Layer 3 of a small transformer language model trained on English Wikipedia (16 layers, counted from 0, width 64). Numbers have three digits each and are written without spaces.
A neuron's activation on a vector x is GELU(weights . x), where the dot is the dot product.
The model reads these tokens: "z" " |" " " "8" " |" " FW" " |" " " "5" "'" "7" "\"" " |" " Junior" " |" " K" "ó" "pa" "vo" "g" "ur" "," " Iceland" " |" " Transfer"

The vector x that enters this layer's MLP at each token. A number n stands for (n - 500) times 0.0052.
0 "z": 566758407411663462369363534558399819369400174525427392437499330785533509258415644645546407617325557523615322366410499739529594022636724439734376490446385329413773511667698631580540467342625704
1 " |": 564819529361557451411273527685401646395412332526432463681492344620547562374411673589418403680349717541520459516335629625338534224486663428589374684534260473389757219660668549535725401154721553
2 " ": 528739456359505378316302692660405770408335164470440412722390403635622550229294814501500347617427607424545500503364598638377530455604662429629263680518317512347824350692650620587716406301573618
3 "8": 652804414451566442324452704600472642379324231499429353588403295583621575434334724707336283611346678524601485412362549762321582350676556360651341654551273306354727334810806526446657381429614610
4 " |": 568831511369555447402292534675404639385415317535442457713504338585556553354379690584436399669385710544529464492341648640345563244513653417626341653524248471413753218662688518540688399145730515
5 " FW": 538674541337718421336304641655516695292321313534442413577389359825579547508301560521379435532393498551537483460316559800295589254571761491518316671497219331294676389637704684518713547275672608
6 " |": 558663509395582464386292533697412642362357295579429457686494394557536542391373703519520413654356737550541451466306676666320558261528685420623288692472234449396734255658797507536697455165757475
7 " ": 546577453371544403361325694675414770398271152501435405700392437596600543266296792463551364605399655416561447466334625672341543484611669424617211713455285509340819383707727613580729464292621566
8 "5": 691689408415608474355422674739483624340266180496433390596414329485604550477368659654392329627365712533558468444299610775330636361594626415614255717462285279333758376755841555455646371390597601
9 "'": 575593479205512449351256600618545523512419227580470282583428461730508524243430852653447317936372576521341494379438648764301705260674634564674205682469356381266645408632652538560651515331586569
10 "7": 685636403435631468383440726654525667355324250471416383554357356603580562431347689688348337577345670517492364415346525806427564349598652321692353713503292282361678382888743551360689439413661635
11 "\"": 663698476407689391568049545592541634388378267513588356534465279695557518379355684537436325666341645568461554319441561602387690225726775408568272666517392446371719312592703641494624385436648539
12 " |": 573744524365592455393271531652410676375405309558412450676491342581543547382397708545494434669369731547526421486304681648376588259566656408661320699501245479410714219615695506513685410175752502
13 " Junior": 582764535356577426306347655678486648394327251566564368504453436601581663392320671547268404684284515542486427352368630831287434113653622571633314633520226415306532460620621552637784503333670572
14 " |": 578750523371586454398273523654407664376397311561422449685493340576542549372389695551489421658378733550524427474308680654359587266566652410668314700493248481410732221622694513518693420170748495
15 " K": 504668348329602343303391533594493863383456257589410372725442302659482533478346688486518444588461570510488414445400547734526448132651734474766233733485213273326612434568732655627598535440643649
16 "ó": 538749363332556468435352540674482605340315311517443436540433423616585643403399648533505459575297455642464414373246650743568543094586762411682253473417312250531831563738675540541762486357575675
17 "pa": 580714445336524463354467541581423608316255348493358563644379478670504672409381589476584272639249585515407301410504640743405568089664861537658294533576326297361652501709695538481725484281699618
18 "vo": 551697448303591463384552604653397766340256205437312459623414528633511587377430663592545425632150529578443250412389573617426567151582869423618466628521335355484783571736603552463742523254524647
19 "g": 561674366340634413328284568629401831379491209588490406542440410695550595323451558574612355736430703481535121283559544656487537116641664463681458513431196272468725499770703644428591439359605655
20 "ur": 635763390354636457342299562677378681453190326510450442555483437716511636323540583538578295801350706543492232315308523615503486022632600505685436562491241385520630521780633627437713449349634626
21 ",": 615746477364467419374341594519430685365379220455404414609521296499497486384404822556430421743321638560556365421335559662408673270609639531683219694483325490518935259620656571471673556353771559
22 " Iceland": 460730555260707387563402717542471728456196114508410342602512384704500514490284484469393451649308588619455358434412510640362503114757741472637437574479127544405698557678609687585628416462690514
23 " |": 572785549333566453392283543645404630379429315567419435667493344597524539372374669523489426646334737543545433507320679658371602260592613416670339692498280481435742197640690544522686385175731520
24 " Transfer": 565816387377512404339218484799519677594374309456403459694376523715567573417388621479392475574364590436401486448401621649330469112688698565620329750514216385448673536657680531560600395259758486

Each question shows the input weights of one neuron of the MLP. A number n stands for (n - 500) times 0.0059.

n192: 534601451477559475455505508458554463554507496512477649540516569469485501464504545579408557603518517396578610540501449524474479395428455441475504375581492521482440460540444595423494521602455428
It fires most on token 3 "8"

n69: 497484646603456529407557468510370378532447581466445554497655480515443357429523481506585409585454600637371522728611526534439377590622514434533382275513488511483595630463464502501564590456546489
It fires most on token 17 "pa"

n31: 491594485586333406518557449541571620469636500533458442490395684406535504393562549529389574487493410533506415628633517471476427429518453509463653303552538523604651509557557525507459544493577463
It fires most on token 19 "g"

n226: 577570493634480508516601512547501547481394536498679440477497419446338555476447511536437515492513545439453595447487548520563544659490557539571342488516525508502373446488437605352422609426397577
On which three tokens does it fire most, strongest first? 10 "7", 8 "5", 3 "8"

n173: 462415413470500531454628234466558509457520484497439542522572599332412497466544555576429564322485379441582465466401533465479660458561426434349436583398511535547501547536654632372644588501463464
On which two tokens does it fire most, strongest first? 18 "vo", 16 "ó"

n141: 510512513503579603376552518546483478590675467539562571572548526518552400581818484526572597575532532534481326589479502483645550501493527298522441523547485735463521474433454386538582404516540390
On which three tokens does it fire most, strongest first? 12 " |", 14 " |", 23 " |"

n90: 459357509573412350440460403399536470574511503406400667477616355521421516485527622470442444628457569556497562441478314372440522538395496501549431442406420484611583572420639524397378550694602440
On which token does it fire most, and how strongly? 21 ",", at about 2.4

n8: 487534421503380512646584492616536513519481540621559434568551506476599489623485417444463423382470328507582529409480494496312525530557519618377581542410503585487473485385637513558562539463503433
It fires most on token 5 " FW"

n120: 494595390558540498408552427413719621394464600496569442548352590617336448484659458576546533364626558368526531454331527382529533501631570380428576575341459617496383491364415536583506515592579470
It fires most on token 15 " K"

n49: 601342477405589387507606498439558458477578535502617568435431593552526349419407370348561428555456505602405552608447575601548429468497608569452380354573557524455545505441432434475324460428557569
It fires most on token 17 "pa"

n75: 596509566478349501519478495531699438572567570489512497560813690471640402398395523440673414519568488667518537505709363649342522628515505675494623428499675461388642426532454566457614498434446442
It fires most on token 9 "'"

n61: 481601526550459500482422562636304481597494520478745537576472479484488522452437426502536478412453422512536453586358415538576509602523456519642487526520747560469336389585443505467533578563469551
On which token does it fire most, and how strongly? 2 " ", at about 0.062

n65: 467457540395526517502532637333608277448577599482561566496579638489352294449523412399643643366497641605499501405290564572653504406635493414405344617438455424509465446455547452480575426615505488
It fires most on token 16 "ó"

n101: 548537498456503536522496438517516354607404434560607509446400388415648466510525555438454636567409460466701384505783452579413374506387540469378644572567494430498509533448595570589507544513469398
It fires most on token 13 " Junior"

n215: 426526549402537519538608545422439458408506382618608376551545569422613593517446493500580774539440544501607451513547578615585448638554522549416395529475682445456537441530469596486368500612498439
It fires most on token 7 " "

n231: 339671614514518573412503539533469513530647442558470516502550556493444536554558425427646528571449523524417604590572527573501443517436478389464479530579570470504308442663473538412456444454518449
On which three tokens does it fire most, strongest first? 23 " |", 1 " |", 4 " |"

n156: 498581577563497564460464526377519459544507372540442488443488497439510442442591570546520580495632540425568408525473478515570518528569466461514492549504528323523525549483345518513406367480467511
On which token does it fire most, and how strongly? 0 "z", at about 1.3

n255: 356427482580525454515450455503416541478403775609472555436443516319588416504552542528527483489525653532624609532529482478361416470388543603559472619389465518600437489400398563423671575392549631
On which three tokens does it fire most, strongest first? 6 " |", 1 " |", 14 " |"

n106: 454314518418556768590576498550544474455601590499381382486523455143524542535514394522472597537482540416363505605482584544569561496582635509500402599360435489450500527560536559498542490545506473
On which two tokens does it fire most, strongest first? 8 "5", 10 "7"

n199: 617469572382450665533495286478596548585521584576475503400426557539415464525605563496744526427310528515729442498386504487444468466438506593578877603439536456473556507345671614437492458575380466
It fires most on token 18 "vo"

n177: 352449337459603514591520592581421578546464504513518602399459635435583411427507587340578661459423561399473585567401540620539386400452375530416437343445779492494595522445506579513482431472337419
It fires most on token 16 "ó"

n87: 552467539584449368494610485676511512585391621594341541435312967587452431563570517511585510465541539695699334344386513565578568609561495554315773482614691502495517406386302638317684435575528641
It fires most on token 18 "vo"

n178: 568513570408411687707599430577561528649459451573574494554499477530453533412402602481579560587556422532509504371497529361378554517409393568270348477560520404387373459419538588491446567518370600
On which token does it fire most, and how strongly? 9 "'", at about 2.1

n181: 551396456512582462406568533416525580566557466431631502419519471520476425480549452357471439433454530499467492492477491546476498482493527434554393275481543593436517534466445534421358498521554476
It fires most on token 0 "z"

n108: 401397700517330409482601599617578237546420675583401554407590596439561457513479466402479517542466596447430344539434490664417430477528516543474384583388401403444495418453456532455320731552609327
On which two tokens does it fire most, strongest first? 9 "'", 13 " Junior"

n229: 387528555489391400487436467521550392455403529483425597591458489409527380569385411560415410409456550546553493538533526460402457511455572416572436485389585528533369469559423553503498679472543477
It fires most on token 6 " |"

n186: 474539568476580423636408420569560523496411522574366557504463637486461473574742495533523693297490709538437588479569494403378499673512585585420417554464446461557475428549427650482594480447429403
On which two tokens does it fire most, strongest first? 24 " Transfer", 6 " |"

n10: 554395652584502512467495520526615502441454499487646399565524476385483432464487514431498655551487378442498500385546492664462489707487580569391444517487585512569481457525535472523537375576566579
On which token does it fire most, and how strongly? 7 " ", at about 0.29

n208: 447417506444492418475507597486600499414375597395469486378480455191545513700712301545531477458575588459524470424457532495400530511466592500459599618618490449458473468546527581540608597415428372
It fires most on token 8 "5"

n131: 401444380533465446522677564405634642487421440595428457487466443436560481470471518496405666377680424427637581503505632472421328494527491564333544600389475471464538521255535467543600453484421516
It fires most on token 15 " K"

n2: 536457566518529514659389287408640580511493495540519455661484389500501548471447570520390686549519404529537385380406502287352437582531501530254525588498709405558403556513554424413562526520507558
It fires most on token 11 "\""

n37: 574536579496468493477642352564423598559619471368537534431519412552524516479489443500670463469408497637438536410469381548415410636457428601544469323519680385413600608560489548537339560518414484
On which token does it fire most, and how strongly? 0 "z", at about 0.28